Layer 3 of a small transformer language model trained on English Wikipedia (9 layers, counted from 0, width 128).
A neuron's activation on a vector x is ReLU(weights . x), where the dot is the dot product.
The model reads these tokens: "ic" "ine" "," " p" "sych" "ology" " and" " education" "," " a" " set" " of" " pr" "incip" "les" " was" " d" "ra" "wn" " up"

The vector x that enters this layer's MLP at each token. A number n stands for n times 0.012.
0 "ic": -218 5 -8 -80 23 -55 -102 14 60 9 -69 46 -14 -285 15 -23 10 -79 14 -36 -45 -11 -120 56 -250 -24 -76 -32 61 5 36 -12 -97 19 -59 -12 25 56 -12 20 -161 -95 -62 -43 -6 -93 -49 -70 136 47 22 -70 42 3 0 106 22 10 -108 -304 -52 15 241 -48 10 88 -1 0 39 275 25 9 15 35 -81 101 5 5 -25 46 -26 36 33 5 -50 30 -79 75 26 -48 104 -26 10 0 26 52 -6 0 30 -13 54 -19 35 -105 -35 -84 -13 13 -114 -9 18 24 80 38 -8 -23 162 -59 -6 -17 41 73 81 -12 -45 -9 19 21
1 "ine": -173 -31 -11 -45 17 -28 -80 28 21 -51 7 5 30 -206 -7 41 3 -27 8 -38 -33 -65 -122 5 -210 51 -63 -23 33 1 61 -26 -8 -1 88 -68 -7 63 -4 33 -176 -69 -118 -39 -53 -111 -46 -90 86 84 -9 -85 11 37 0 97 56 54 -96 -167 -36 2 259 -82 59 59 -42 30 9 299 -3 -16 11 -16 -37 39 -31 19 -41 74 -35 9 13 10 -73 -35 -54 117 59 -54 35 -16 3 39 19 106 -28 -7 7 46 15 -108 -9 -104 9 -65 18 -15 -160 -41 4 28 120 44 5 -9 275 -54 27 6 92 23 39 -8 -13 -4 -16 0
2 ",": -204 -27 -23 -43 -80 -48 -31 105 42 83 -106 -4 30 -84 -44 -61 4 -38 -31 13 -40 -56 -89 -34 68 -93 -29 -20 108 26 -1 -21 43 9 3 -15 -34 29 -11 5 -303 -35 160 -226 15 -30 -41 -42 103 -66 9 -28 -25 -9 14 13 -13 -9 -89 -89 -6 44 164 -27 -21 -45 37 -27 -47 113 -1 40 4 -48 50 -26 -5 6 39 51 10 -14 35 31 1 37 27 45 19 3 37 -3 11 85 -14 -2 44 -16 -25 -11 -39 -36 19 -25 75 75 154 13 -72 -12 99 -13 191 -15 -12 -18 193 -19 35 25 183 4 17 -34 61 -2 -56 -17
3 " p": -163 31 -99 -73 -41 35 27 96 29 -10 -105 -66 27 -268 60 57 10 -28 -33 -83 111 -53 8 -14 -76 -7 104 -48 -12 35 6 6 -72 -34 -95 -6 -23 41 0 -9 -117 -38 88 -40 -110 -126 -105 28 49 -55 15 60 -34 -46 -8 27 -64 -34 86 -78 44 -8 133 -29 -73 41 51 11 -18 179 52 25 -20 -44 71 -14 -135 20 12 137 74 -50 -20 57 26 97 17 36 -77 -93 -15 16 21 144 -27 19 -35 31 -107 26 1 -58 46 -25 44 -9 111 78 210 37 43 -52 49 71 -14 0 152 -50 -4 -85 243 34 6 46 15 -52 -22 -31
4 "sych": -181 -101 4 60 -89 61 -34 32 -17 -36 11 -92 48 -57 140 31 -63 -118 70 -13 -57 -81 185 -92 -138 86 -46 9 -18 -26 -8 86 34 1 -125 106 36 -53 60 -9 -219 143 57 1 23 -97 -92 16 -23 158 18 93 29 -73 -36 -28 44 -8 16 -113 38 77 -13 -23 26 7 -87 6 -37 -41 -3 0 -27 -84 -25 10 -28 -34 42 156 27 40 -1 15 -97 73 -7 34 44 88 89 129 117 75 -29 -85 -27 10 -18 56 6 -34 36 -80 30 -60 -141 -25 73 71 93 92 -106 -99 14 -144 80 3 -34 -14 95 57 23 -37 -29 -72 98 50
5 "ology": -99 -16 -89 -22 -58 -1 -71 67 84 -26 -10 -41 -13 -18 116 62 -56 -8 -31 -26 -91 -11 82 46 -201 86 -62 20 -92 5 -10 28 81 53 -9 97 -63 2 -18 -26 -332 49 87 15 -59 -91 -55 -56 -107 124 29 105 30 66 -17 66 13 -8 0 -261 -18 -9 362 48 36 -16 -34 -66 -22 14 -64 0 -47 -29 27 -39 22 10 6 27 77 2 101 33 -46 20 16 103 34 -44 6 -42 18 60 -10 72 -77 -45 -4 -29 59 -125 77 -20 -142 66 -85 57 -94 7 -27 52 -4 23 45 -67 209 -43 61 -116 -89 85 43 -212 11 -88 -77 35
6 " and": -247 -22 -19 -63 -37 -67 -12 61 66 16 20 -14 -29 -3 68 -34 -1 -22 -50 -10 13 -43 65 -43 -61 40 -81 3 -40 39 -6 19 -41 -11 34 38 -74 46 -56 35 -324 -44 5 -199 -41 5 -49 -21 -73 4 23 -46 -17 17 22 40 -47 5 -42 -163 -10 5 210 12 -18 -46 -4 -40 -19 36 -51 33 -10 -31 -28 -39 1 66 3 45 51 -32 -94 54 7 6 -39 14 -40 -23 -49 22 -36 75 -19 64 28 31 100 -85 50 3 -1 -44 24 -26 121 -11 -101 13 -39 30 98 37 -1 -63 185 -45 9 -53 -17 64 64 -144 -1 -22 -52 -81
7 " education": -141 1 -79 40 -41 81 17 14 -45 -14 16 -5 70 -205 2 -44 -70 -27 -19 -2 -36 -20 71 29 -270 -12 22 -93 -35 -25 64 65 45 6 11 -30 -39 32 -25 14 -339 -20 -111 -92 -39 -145 -54 -63 -35 98 -23 15 -73 44 -54 -5 -10 76 -63 -210 5 -7 201 35 -1 22 -90 -46 100 158 -74 -41 -37 -98 31 -22 -45 -22 11 65 -13 35 -29 79 -14 102 25 0 25 -126 7 -14 26 50 46 61 53 18 -7 -49 78 -64 26 1 -20 64 -140 44 -18 44 111 36 122 16 -30 -67 222 -17 -19 -54 71 100 13 42 36 79 -30 59
8 ",": -219 -31 13 -6 -16 -32 9 129 36 46 -83 -7 43 -25 14 0 -42 -21 -37 19 -35 -68 6 -13 -100 40 -9 -85 64 31 -2 29 10 -4 24 8 -31 46 41 5 -197 -46 59 -253 -24 -22 -14 -6 43 -30 -6 -22 -53 -22 -45 2 39 -25 -41 -105 61 23 172 24 -49 0 24 -37 -44 79 -23 31 16 6 24 -56 -33 22 23 56 7 17 54 49 -31 46 -19 47 56 -18 7 -37 -34 62 -9 -3 27 -1 19 -83 -8 -74 -39 -83 51 14 70 11 -123 2 -25 11 107 15 -26 -33 213 -2 34 12 122 29 31 -25 46 8 -38 34
9 " a": -280 -84 -124 40 -54 -32 -22 46 21 13 -103 -43 28 -7 5 -74 2 -30 -32 45 37 19 -71 -23 -62 -48 -19 46 4 20 51 -123 -16 58 -12 37 -48 -11 12 -2 -303 12 64 -152 -90 -3 -93 -24 -34 -87 -16 -22 -70 4 -30 46 -15 19 -99 -88 19 -13 115 -9 -30 -46 2 -21 19 208 17 4 20 48 106 -23 9 -18 -55 62 -25 105 18 -2 -33 58 -21 32 -33 -73 6 43 -3 23 19 3 42 82 -21 -4 -43 -10 78 73 -38 16 73 -39 21 58 56 8 72 26 44 36 86 13 4 42 185 28 11 48 10 89 -35 -73
10 " set": -225 -4 -18 42 89 -34 -54 -15 28 -10 -207 14 118 -166 0 -12 -75 -34 61 -36 6 47 -45 -15 -135 -99 -57 -193 -124 -22 -78 46 40 -17 53 41 25 24 53 17 -360 18 116 21 -102 -21 -5 -7 8 173 -57 48 -13 61 39 -7 37 14 -118 -13 28 -17 28 14 14 59 30 -6 -17 231 39 70 24 87 -26 -18 -76 34 9 77 25 24 15 -35 -17 33 -27 -43 -39 -121 6 -3 29 73 6 92 64 -6 -40 -31 -17 -119 52 42 -77 -23 42 -67 108 13 11 10 -114 29 92 25 149 8 -4 16 45 -55 -12 208 35 5 -26 108
11 " of": -281 26 -28 138 40 12 44 67 -18 4 44 62 -5 -171 -2 138 -22 28 -26 -56 28 21 25 -39 -63 -36 2 22 -67 51 -15 -3 54 31 47 29 -29 68 -72 -83 -376 13 76 -143 -15 -59 19 -1 54 17 -11 -60 -2 76 -28 6 27 -32 106 -16 15 -93 139 -3 12 -45 7 48 -52 3 -53 13 -71 75 21 43 26 -30 -48 22 -41 44 40 -5 -26 17 35 14 -31 88 -28 41 0 3 -22 74 20 -33 33 -14 -16 26 44 12 -133 100 24 -33 42 1 -96 6 -29 68 11 -2 116 -55 8 -22 157 55 117 -65 -54 -30 37 49
12 " pr": -232 129 -60 -122 75 -30 -29 6 22 -66 -100 -54 1 -143 23 -32 2 15 27 66 -41 -40 24 -39 -69 -85 72 -139 -190 -21 36 63 35 28 -35 -4 -63 69 -55 -51 -79 -46 73 -20 -4 -132 -16 -6 66 41 9 18 -72 -38 -33 123 -33 -38 18 -40 144 0 253 63 -26 -55 -24 -41 -37 186 -26 -1 -33 -22 15 164 -32 -45 -21 36 -64 -37 19 0 -135 74 10 35 -34 -68 6 3 -32 99 -18 4 5 8 -65 23 -81 -17 67 -83 65 -17 19 12 152 30 -34 -104 69 151 -64 13 53 -10 28 28 190 5 68 159 -111 21 6 14
13 "incip": -159 36 -10 -92 -128 1 -31 107 -21 -43 65 2 101 -157 154 -16 -54 58 -5 -26 -63 17 113 -54 -166 85 15 31 -50 -26 27 92 104 0 -147 1 33 -110 -28 39 -149 68 -9 77 119 -25 -7 -45 31 118 -8 19 29 9 -76 106 0 -16 10 -235 -47 35 49 -20 -20 21 85 23 26 56 -35 -17 28 -43 -21 -89 -85 6 45 21 107 20 -41 -73 -47 46 -21 -48 123 176 41 2 33 91 7 3 -77 -38 -55 5 -8 -16 -34 12 -45 65 -118 -1 78 33 135 21 -18 -109 -49 14 176 69 -118 29 247 33 26 165 6 3 12 -1
14 "les": -104 -2 16 -30 -44 -45 -122 4 58 -54 -5 -68 99 92 188 15 -50 76 -37 -61 -10 -24 66 121 -91 63 -1 -4 44 -36 -41 8 78 -68 -86 29 65 -76 15 8 -229 6 -51 -45 -116 -96 21 8 -81 -35 40 37 -12 27 30 77 53 74 47 -223 -45 39 358 -18 89 -58 -26 -71 -14 -76 -56 -63 -100 -17 48 -162 -1 -79 21 60 -6 14 19 6 -63 -9 -63 76 52 -97 -132 40 50 -2 4 16 7 -29 -52 -12 34 -160 -22 -134 -51 28 -115 98 -44 53 -160 16 -26 115 -23 47 207 17 57 -65 185 -33 8 -75 53 -23 -80 -6
15 " was": -190 -38 5 40 -45 29 -46 2 43 -86 29 2 7 -152 40 -162 -51 36 -24 61 42 -57 143 -14 -90 8 13 16 37 66 -38 30 101 -16 -35 -17 -119 -91 40 2 -14 -23 53 -167 -36 -134 -41 -10 -25 -30 -21 11 -41 83 58 -94 -69 -12 73 -168 76 -83 228 46 -88 103 113 -23 -37 -32 -2 34 -39 54 -11 -53 7 -151 -29 83 22 -22 -57 30 -49 -28 2 2 7 41 -12 6 70 -47 -46 -39 53 68 -49 -72 -18 -48 -7 -63 -33 52 88 120 -51 28 -126 83 17 75 11 13 149 -11 -46 -73 113 -20 -8 106 -4 24 17 -14
16 " d": -254 7 -20 -71 25 55 -21 -29 41 -43 -49 -56 32 -101 125 -27 -86 40 -43 2 133 -38 -109 -84 -107 -74 -10 40 -97 -43 -11 -1 38 -14 -55 6 -138 61 77 -18 -138 -122 27 -13 -6 -94 -15 7 -95 -29 39 -53 -59 3 4 -35 -40 -5 108 -58 82 25 133 -30 -60 30 72 -17 -86 202 -19 -38 2 64 36 -56 -16 -35 -45 116 -2 32 76 25 -78 -5 2 51 -4 -35 -141 2 22 111 16 -54 78 -92 -38 25 -105 1 50 44 -19 63 -24 -47 64 77 15 -24 43 19 -82 -39 125 -46 -30 -96 174 -35 -16 60 58 -52 115 97
17 "ra": -180 94 -6 -120 80 6 -91 -8 -78 17 -7 -44 18 -81 76 7 -10 82 27 -71 68 -2 -15 -141 -193 233 31 66 -81 -56 -4 -44 132 2 101 51 -112 110 31 -66 -78 39 95 3 66 -61 -73 54 -9 34 24 33 62 20 -104 0 -82 -22 4 57 72 51 86 -3 -139 15 80 39 51 82 38 5 -31 41 102 102 30 -66 29 56 -135 93 100 -82 13 6 63 -16 43 183 -93 112 -5 91 0 -16 78 -30 -16 32 -9 -7 37 -12 77 91 -73 85 71 -31 22 -4 -189 113 13 -24 79 34 5 35 17 122 16 -99 -29 106 56 -25
18 "wn": -147 -42 65 -116 -29 -103 -81 20 2 -32 -65 -3 104 58 4 -113 -22 48 54 52 31 0 223 -32 -117 66 -80 -32 -17 50 64 66 7 -22 -141 -46 -11 -53 -61 -7 -43 88 28 -66 -35 14 -38 2 -117 137 14 -44 48 50 2 20 19 -18 -44 -63 22 17 153 89 -9 53 -14 78 1 253 -6 37 21 111 11 49 -67 -45 79 58 -62 64 29 -77 -93 -49 23 -62 0 170 13 27 -10 40 47 25 63 -47 -51 10 45 -119 105 11 -50 -11 -25 49 -93 53 111 62 -222 88 -72 -72 228 55 15 4 97 16 -26 146 72 -38 90 89
19 " up": -222 -111 -20 29 76 -3 60 -25 30 16 -70 -2 85 7 -27 -11 -43 -4 7 -34 29 35 65 -15 -86 -42 8 -85 23 -74 -1 66 5 37 -78 12 -15 45 -16 94 -86 -61 42 -104 -54 -82 38 0 -16 11 3 -1 14 -8 0 -102 30 35 91 -8 -41 -4 467 69 -29 -16 38 45 124 175 -7 54 -46 56 4 94 -12 9 -48 33 -35 -55 80 -43 -83 35 -12 79 22 -75 -111 103 25 -51 -7 32 74 -158 2 -32 -53 31 31 -58 -81 153 81 1 -67 69 -8 -40 12 105 -99 -51 84 61 -29 4 163 44 77 19 13 -20 25 79

Each question shows the input weights of one neuron of the MLP. A number n stands for n times 0.0015.

n12: 91 -75 -52 30 -151 -16 60 31 84 0 -9 115 124 39 39 75 40 -43 -33 -95 34 146 -27 -73 9 -14 -62 -36 -31 78 149 -67 -53 42 52 -59 0 -11 -50 43 40 42 -6 31 87 63 2 -125 -142 216 -30 -27 7 -96 62 124 -29 -99 16 37 124 -38 -73 -111 69 56 143 -13 -29 -82 67 75 -55 -39 -2 -11 -68 14 -6 -22 -57 -41 -23 -58 -139 -128 9 -78 -108 -37 114 -65 75 -10 57 -144 69 -11 171 -59 -56 -39 -47 16 91 134 6 -14 -49 -22 56 -36 0 73 -58 0 -64 127 44 39 -6 9 -7 -84 138 -31 11 166
Which token does this neuron like most? 18 "wn"

n26: 62 -186 24 110 -57 70 -98 -82 -59 22 -105 88 -25 103 -5 34 -51 0 35 151 -114 84 -147 11 75 64 70 213 95 -11 104 -20 -57 -5 126 -24 3 -66 41 -241 -34 56 36 158 89 -38 -13 101 52 39 110 -91 -3 -159 8 72 84 -185 31 168 -3 11 -42 3 26 30 -54 75 -82 -112 122 61 -126 -34 -138 -63 11 -124 -47 109 47 50 -209 -57 109 25 51 -43 -32 117 170 -122 -14 -161 -79 -56 -29 -51 -105 88 181 -60 103 38 8 0 50 -89 8 91 137 27 33 -5 129 84 -21 34 177 -19 -2 -23 -65 -16 121 106 -90 19
Which token does this neuron like most? 4 "sych"

n128: 96 20 0 -7 72 52 91 54 34 99 -25 -42 0 16 9 61 19 -58 93 89 -66 84 50 -180 63 -13 -29 35 -7 148 -52 -41 -110 -99 37 -87 -186 175 151 -223 27 107 -90 128 -41 102 -38 99 -55 -97 -99 -125 57 -83 92 46 5 -78 8 52 61 -7 -141 -10 -50 -17 -17 68 -72 -9 -30 -10 61 19 -65 -30 7 -10 -113 94 20 -35 50 -49 19 112 107 66 -56 -2 14 19 75 -67 67 -73 31 -82 -158 -120 39 2 57 -103 65 -115 125 -61 60 84 220 -47 91 -146 -73 -71 -87 -81 -83 -87 11 -158 -37 7 -52 39 81 35
Which token does this neuron like most? 16 " d"

n351: 97 -43 -50 6 -27 38 -94 -25 61 -79 -4 -45 71 130 70 -53 62 -72 8 -22 42 -6 43 68 87 -24 94 64 52 -42 -66 -57 2 -51 -92 -28 32 -97 42 33 21 30 15 -75 -4 23 -50 -63 6 -39 -15 16 89 -112 -47 -13 -11 -43 -14 38 -64 -27 12 -81 150 57 48 -13 8 -57 -56 -37 -89 -158 -41 -15 -17 18 86 -5 -35 17 -64 59 68 46 30 -13 -32 32 66 84 84 -75 45 -99 15 34 -43 146 -11 29 33 61 89 35 43 104 -110 70 -21 -46 8 44 67 44 -64 4 -17 -39 72 -6 -84 -230 58 38 23 -50
On which token does it fire most, and how strongly? 14 "les", at about 1.5

n82: -17 77 60 -26 64 -107 80 -182 165 50 0 92 156 116 -113 156 -50 35 -165 -44 54 3 106 -100 48 -34 88 0 70 0 -30 155 -122 134 -22 -13 0 11 -73 -138 82 -47 -56 139 -44 22 106 -116 38 -44 -229 -127 55 22 3 25 -45 -24 -44 136 32 -51 -63 141 80 130 99 -3 35 -59 94 -41 92 -100 5 -16 167 -46 59 20 73 -52 -3 48 -31 -43 -39 -72 39 42 -113 -49 -52 -127 162 122 184 -37 -137 98 74 -21 37 -37 62 -18 5 0 -199 79 75 19 43 66 -172 74 -5 -30 -132 -29 -93 26 56 -77 168 78 43 105
Which token does this neuron like most? 18 "wn"

n89: -19 5 -38 38 -7 -14 -5 9 60 31 -21 -40 -93 19 7 29 -25 0 69 -38 16 38 76 23 -26 27 92 124 16 -49 -19 22 -20 -36 4 -61 -81 101 -42 -122 58 -116 -126 65 175 -122 -16 -160 14 103 192 70 -92 -201 53 72 5 16 -33 27 -9 -77 -24 50 74 65 74 -105 -91 -38 -35 156 82 -38 -117 -119 30 -108 93 -59 84 -28 19 18 -42 -7 -7 9 -80 104 140 -68 -121 -4 -20 23 52 -32 -26 35 237 40 5 -106 81 43 122 29 68 -11 82 35 153 60 -156 -30 -48 -22 -23 -45 -26 -129 -58 -62 -61 58 -67 77
Its three highest activations, in order, are on tokens 12 " pr", 0 "ic", 6 " and"

n40: -46 -29 -143 107 -64 52 66 -104 133 -59 -231 -143 126 52 -29 41 7 -53 59 173 -111 59 29 -186 29 -68 9 72 -9 -19 -17 35 -113 -51 133 95 -66 14 88 26 8 -14 -97 90 16 62 2 5 14 -43 59 -74 71 -64 -209 -42 -103 56 -84 -32 63 76 -101 -2 -61 0 -45 -7 17 -63 61 14 53 9 -51 7 24 5 -70 -34 -38 93 86 -82 36 33 12 -75 -118 -37 152 -62 79 -67 149 -84 71 118 -82 7 -77 88 170 16 -41 -96 68 -70 47 -18 50 -12 0 -16 110 -94 -57 -78 12 -5 27 18 -7 43 12 47 -73 185
Its three highest activations, in order, are on tokens 9 " a", 10 " set", 4 "sych"

n180: -38 -11 40 24 -192 -17 63 -55 -52 -89 -113 76 -136 33 58 127 -11 -152 -33 117 29 77 -191 -38 32 -52 -39 -32 8 47 14 184 50 -78 33 -87 8 3 -89 -100 87 -30 -137 8 104 92 -64 -63 -184 149 -130 -14 -27 76 120 -44 -129 -120 68 25 -76 53 -42 -111 -11 -30 -22 -11 -50 -45 163 51 41 -302 -11 -122 -64 51 -53 -101 -42 -50 -120 126 -84 147 -106 50 5 46 -29 -46 59 -76 5 -25 51 78 45 -17 -203 -50 83 -146 -3 29 -46 -28 34 -165 142 -75 11 -270 -22 145 -107 94 117 -157 -43 34 -55 -53 34 0 -14 69
Which token does this neuron like most? 4 "sych"

n242: 71 70 -159 -8 0 74 71 16 117 18 -60 6 -4 56 -30 133 -126 -44 49 45 24 -8 -60 -64 9 -64 -2 28 -30 -53 -67 -31 24 40 55 -37 -90 24 -101 -10 34 -58 6 -20 -67 -2 -6 20 44 -38 -117 -42 -23 100 6 91 -43 44 -8 11 29 37 70 -67 -83 -22 -33 -117 42 -40 69 70 -105 68 73 14 28 78 -43 -100 20 26 125 64 45 71 -12 106 -126 -115 -19 -4 92 88 13 51 6 -8 32 -56 -10 11 -8 -59 -29 103 2 -85 28 -179 -71 -51 57 -78 33 10 -59 55 12 -42 -91 162 -31 -51 87 -45 -69 -36
On which token does it fire most, and how strongly? 5 "ology", at about 1.6

n196: 87 16 -31 -66 -32 -14 88 12 64 -54 -14 88 -128 56 -89 -50 14 51 -70 -62 -63 -60 61 93 36 -102 -26 23 -16 -101 -22 -6 -79 -8 63 -94 -128 -133 -77 -20 52 -51 -31 -20 -8 -34 -70 -79 51 -58 21 -43 45 55 42 112 -98 -14 -4 -5 10 -36 4 48 68 56 -14 -48 -45 6 -24 -14 85 -127 -78 -2 67 -25 15 -73 91 -86 116 68 69 -20 -87 102 -22 -22 104 -33 -59 -88 27 -6 6 16 117 90 -10 99 86 14 82 -14 88 -76 -152 -67 24 55 68 38 -8 14 -59 15 76 -6 -28 -64 -107 -120 116 63 -121 -55
Its three highest activations, in order, are on tokens 6 " and", 2 ",", 1 "ine"

n254: 18 52 -223 160 -8 4 76 -20 74 44 54 6 -86 -27 -4 -69 94 44 -80 34 -97 -18 -36 173 35 -81 -78 45 -27 16 -45 -71 -2 -74 36 -78 -101 -4 -75 -61 54 -175 -30 0 -4 -10 -26 -80 -2 -23 -34 55 -32 -39 2 26 -50 17 6 -32 -27 -61 56 97 107 62 59 -35 -30 -7 -33 -48 -4 -164 -53 -63 -12 54 -80 -71 33 -12 99 114 46 -29 -29 109 6 -21 43 42 50 43 -21 -6 -26 2 -16 -81 -39 -19 -76 4 32 -4 52 4 -133 0 -14 47 21 66 19 64 -59 -26 92 44 -71 -19 -60 -49 83 -37 -123 -76
On which two tokens does it fire most, strongest first? 5 "ology", 6 " and"

n97: -2 212 -155 103 23 -17 -69 0 77 161 15 -6 -15 136 83 143 83 38 46 -12 127 -132 -59 -97 236 -143 -63 58 182 12 87 -38 -14 303 40 -11 37 100 47 -6 18 43 -36 -37 89 -38 -199 -45 -149 -22 -61 -29 81 0 -108 71 55 46 -6 176 17 -49 -44 18 53 52 43 -11 -201 -150 -72 62 -77 -22 -104 -32 -88 15 -11 -182 -82 59 94 -52 28 105 224 121 97 51 72 -14 -18 -21 65 -49 48 -42 -44 100 207 141 -72 -17 87 90 78 154 -155 -127 -38 78 -58 46 46 -92 -62 -54 -17 127 -15 -47 -87 -103 -29 -49 -118 -131
On which token does it fire most, and how strongly? 2 ",", at about 0.41

n192: 59 48 90 -19 -53 -104 -23 45 -76 30 -6 10 -2 7 -89 -2 -48 -52 94 -38 66 -93 26 -97 -2 -34 51 13 -65 -157 -120 -6 54 12 42 -81 -154 -74 -73 93 41 -73 -32 -34 19 10 27 16 81 -6 -6 -101 15 80 110 48 -150 85 14 30 124 8 -4 -2 -102 74 -2 -49 63 -47 65 -96 17 6 67 24 51 14 139 -81 24 48 113 117 37 87 10 39 -42 21 -4 -17 36 41 10 70 11 21 70 74 -58 53 186 14 -19 32 47 -129 4 35 -2 30 43 -16 88 49 2 89 -37 90 0 8 -92 24 -113 -37 -84 14
On which two tokens does it fire most, strongest first? 17 "ra", 12 " pr"

n195: -7 95 -24 -4 -105 54 107 -41 0 -9 -39 32 -101 128 -50 26 105 -155 54 211 -113 54 -53 29 47 -78 -131 -4 -23 79 -80 8 -162 -18 -15 69 -23 124 48 69 22 -127 -78 -2 -51 41 -62 -136 -5 -118 26 -94 51 81 69 43 -34 29 -58 60 101 96 -70 -113 11 -41 82 -103 76 -52 -27 -148 -13 20 -9 -98 -71 30 -141 4 -158 97 0 32 32 146 170 134 42 -11 9 2 -12 -19 -42 103 29 58 -139 2 -34 9 107 -102 9 24 78 -30 -45 82 -7 23 30 -63 65 77 -43 -124 -65 16 36 65 41 4 -37 61 61 -55
Which token does this neuron like most? 9 " a"

n256: 20 132 -51 77 133 -21 202 -52 149 156 -22 -12 192 34 -136 -35 -6 85 64 158 -73 -10 -9 12 41 3 -177 -235 15 -15 0 -26 -70 -51 -40 51 113 -106 -74 22 80 15 -29 22 53 226 -56 -152 -12 101 88 -106 9 165 -100 -66 -110 18 -75 151 70 -92 -34 -16 -33 186 34 -12 12 -159 25 50 -88 97 36 -80 -121 78 44 98 0 196 -59 97 -91 -46 -3 -107 -109 87 -9 -66 147 62 93 -97 -122 -300 -160 -90 -55 86 55 -6 6 54 20 0 -61 -187 -6 173 12 39 -122 256 -82 10 85 -96 -168 -24 -141 -83 -121 -182 21 142
On which token does it fire most, and how strongly? 18 "wn", at about 0.55

n337: 57 -34 -85 28 -72 45 85 0 118 44 -110 -105 95 79 28 64 -106 -44 -56 -56 -112 -30 -126 -18 38 -59 -141 39 29 65 -79 -53 -109 22 6 -48 -33 91 -86 14 34 -126 -193 -22 -89 -54 -59 -137 -5 69 58 -104 57 49 -47 19 -78 -111 -44 -8 -11 -54 -9 137 65 56 -34 -89 -154 -159 -18 25 44 -41 -57 34 -5 -82 2 -111 -36 -164 16 96 -34 -70 -71 -20 -13 -18 -28 59 -5 -29 39 18 100 -40 -69 -41 13 41 -34 2 -50 48 10 97 -144 4 56 14 25 55 -11 25 19 -123 122 -141 -143 84 25 -58 100 -65 54 115
On which token does it fire most, and how strongly? 5 "ology", at about 1.8

n284: -27 -48 -143 48 -205 -47 83 -138 -19 183 -132 -6 69 202 -157 66 -30 -48 -41 23 -87 -14 -211 -147 55 -147 28 164 166 69 8 -44 11 132 -20 -57 -200 -90 -70 -125 17 -41 -16 -38 64 56 -48 -14 -25 -80 5 -126 0 40 -90 107 -8 -79 -124 70 60 -83 -85 40 64 -3 8 -128 -20 -45 58 116 131 -8 78 -178 53 -34 50 25 -140 78 146 -22 129 158 -95 94 -111 59 72 -22 -189 -43 -40 -44 104 35 11 -6 -80 93 121 160 115 5 10 -9 -10 -27 31 -125 11 -14 44 60 29 94 172 127 26 -8 -105 -87 3 122 -105 -69
Its three highest activations, in order, are on tokens 9 " a", 2 ",", 8 ","

n16: -17 -24 -148 38 -63 99 177 -86 -83 94 5 -29 55 101 -103 50 62 106 -96 94 -150 -84 -58 -21 42 54 -216 -105 175 -16 -89 56 30 -64 -22 -59 -210 90 29 -63 68 36 -62 -57 81 45 141 73 -84 86 25 -153 71 43 36 -69 8 0 21 116 -44 -10 21 -127 78 137 37 -10 -47 -143 13 80 15 -67 5 -100 126 0 -92 -98 116 24 50 31 35 -5 13 -153 -10 41 -115 -51 -125 -40 -3 -132 -121 -61 -51 -111 -29 -33 -8 -101 -5 45 169 -29 -108 5 68 -105 -26 39 49 -210 13 97 162 -41 -45 0 -240 23 8 10 18 37
Which token does this neuron like most? 8 ","

n175: -18 100 -21 101 -31 -79 -12 -169 -18 -82 56 46 12 62 -109 9 -76 13 46 51 -56 -121 -50 -79 314 -72 -12 -56 157 40 15 -115 -251 -21 105 177 -152 146 -173 -53 146 -33 23 125 -27 201 -21 107 49 41 -79 -3 -68 -87 94 133 -110 139 -25 173 -24 -227 -150 111 -133 -12 135 -118 -56 26 -43 50 39 6 -107 37 -192 -31 -103 -39 -68 -84 -99 -100 -12 231 54 -141 163 30 38 110 -78 -20 9 -61 45 93 -6 -22 -101 -12 -25 -214 131 -68 11 44 26 -24 43 25 208 -133 -61 -18 -16 22 -166 150 -5 -41 168 21 -56 107 46 -52
Which token does this neuron like most? 12 " pr"

n47: -11 -11 -8 75 -64 136 36 -117 -25 66 -173 -95 59 118 -187 -114 118 99 -61 14 -11 -11 11 -33 -58 -100 -47 178 47 -103 151 148 -108 -231 59 155 63 107 8 101 197 46 -29 30 -48 17 3 -69 67 -32 125 22 -210 -10 8 94 30 11 -105 58 -16 150 -74 100 16 -188 -167 -14 -115 -19 78 119 153 27 -108 25 -168 11 48 0 17 37 56 -116 13 -167 3 -50 3 117 192 59 -31 -78 22 -96 40 24 -76 110 25 96 -53 19 67 -16 8 -122 -50 -103 6 106 19 -19 3 -198 17 23 27 81 -7 -19 -55 16 48 150 141 -131
On which token does it fire most, and how strongly? 18 "wn", at about 0.67

n288: 16 -133 -15 97 -35 -70 98 -25 37 5 -18 -193 -3 146 -70 110 -124 153 -200 -10 10 -13 -46 -10 69 -14 -92 62 10 25 204 -63 -53 -123 -19 -96 -75 41 159 66 -5 -116 -12 -21 -34 104 -22 -70 -66 27 48 -18 -32 231 -64 -94 0 -5 -36 57 0 -55 -92 47 -126 15 -8 -2 73 -79 -28 -143 -12 142 -41 -23 -28 64 -113 -144 40 -23 -15 129 50 -71 197 -95 5 17 -27 49 33 16 -34 25 90 32 -36 58 45 -51 108 20 92 153 132 -10 -38 152 53 98 30 79 -25 2 60 98 191 5 -59 -24 -30 -96 81 -35 -100 58
On which token does it fire most, and how strongly? 6 " and", at about 0.58

n280: -45 -174 -70 88 -19 -74 -101 -93 60 193 -118 -19 102 53 -166 34 87 -53 52 116 -37 -88 -134 3 123 -92 -115 144 74 52 33 -90 -26 -35 10 -56 -134 -75 -83 113 -12 76 -29 -40 90 -6 -50 -110 122 -106 -134 -100 139 -15 73 67 -142 235 0 38 -22 11 -87 -14 -32 55 80 -19 -58 0 -22 -76 24 -87 -32 52 -80 134 29 -23 -166 -86 103 114 31 33 -24 -19 3 -5 40 -19 25 -42 -13 -174 80 -110 -11 164 -150 148 115 -115 229 80 180 203 -98 -11 58 -63 176 -11 16 -25 26 -110 -5 40 -5 -8 8 -126 116 -72 25 -41
On which two tokens does it fire most, strongest first? 2 ",", 9 " a"

n188: 94 -127 91 -8 -59 -22 -126 3 -98 184 -43 6 20 63 -97 102 61 172 79 142 67 -17 -57 -50 67 18 65 -49 -79 90 -40 90 -89 -105 102 -138 92 114 6 -165 51 64 -30 -13 -71 23 5 -165 145 62 -43 26 98 126 6 159 -50 -150 -78 0 -200 -172 -14 -29 -92 73 -3 61 -94 5 104 161 72 -38 -27 -6 -85 177 -164 -98 -26 -46 177 -6 75 -40 11 118 -11 105 190 -52 -32 36 -91 -86 -90 52 23 -40 -112 92 -70 -194 -41 -55 -3 -20 -109 -94 25 -190 99 19 61 -67 -187 17 -56 69 -157 124 11 3 -34 90 127 -3
On which two tokens does it fire most, strongest first? 0 "ic", 1 "ine"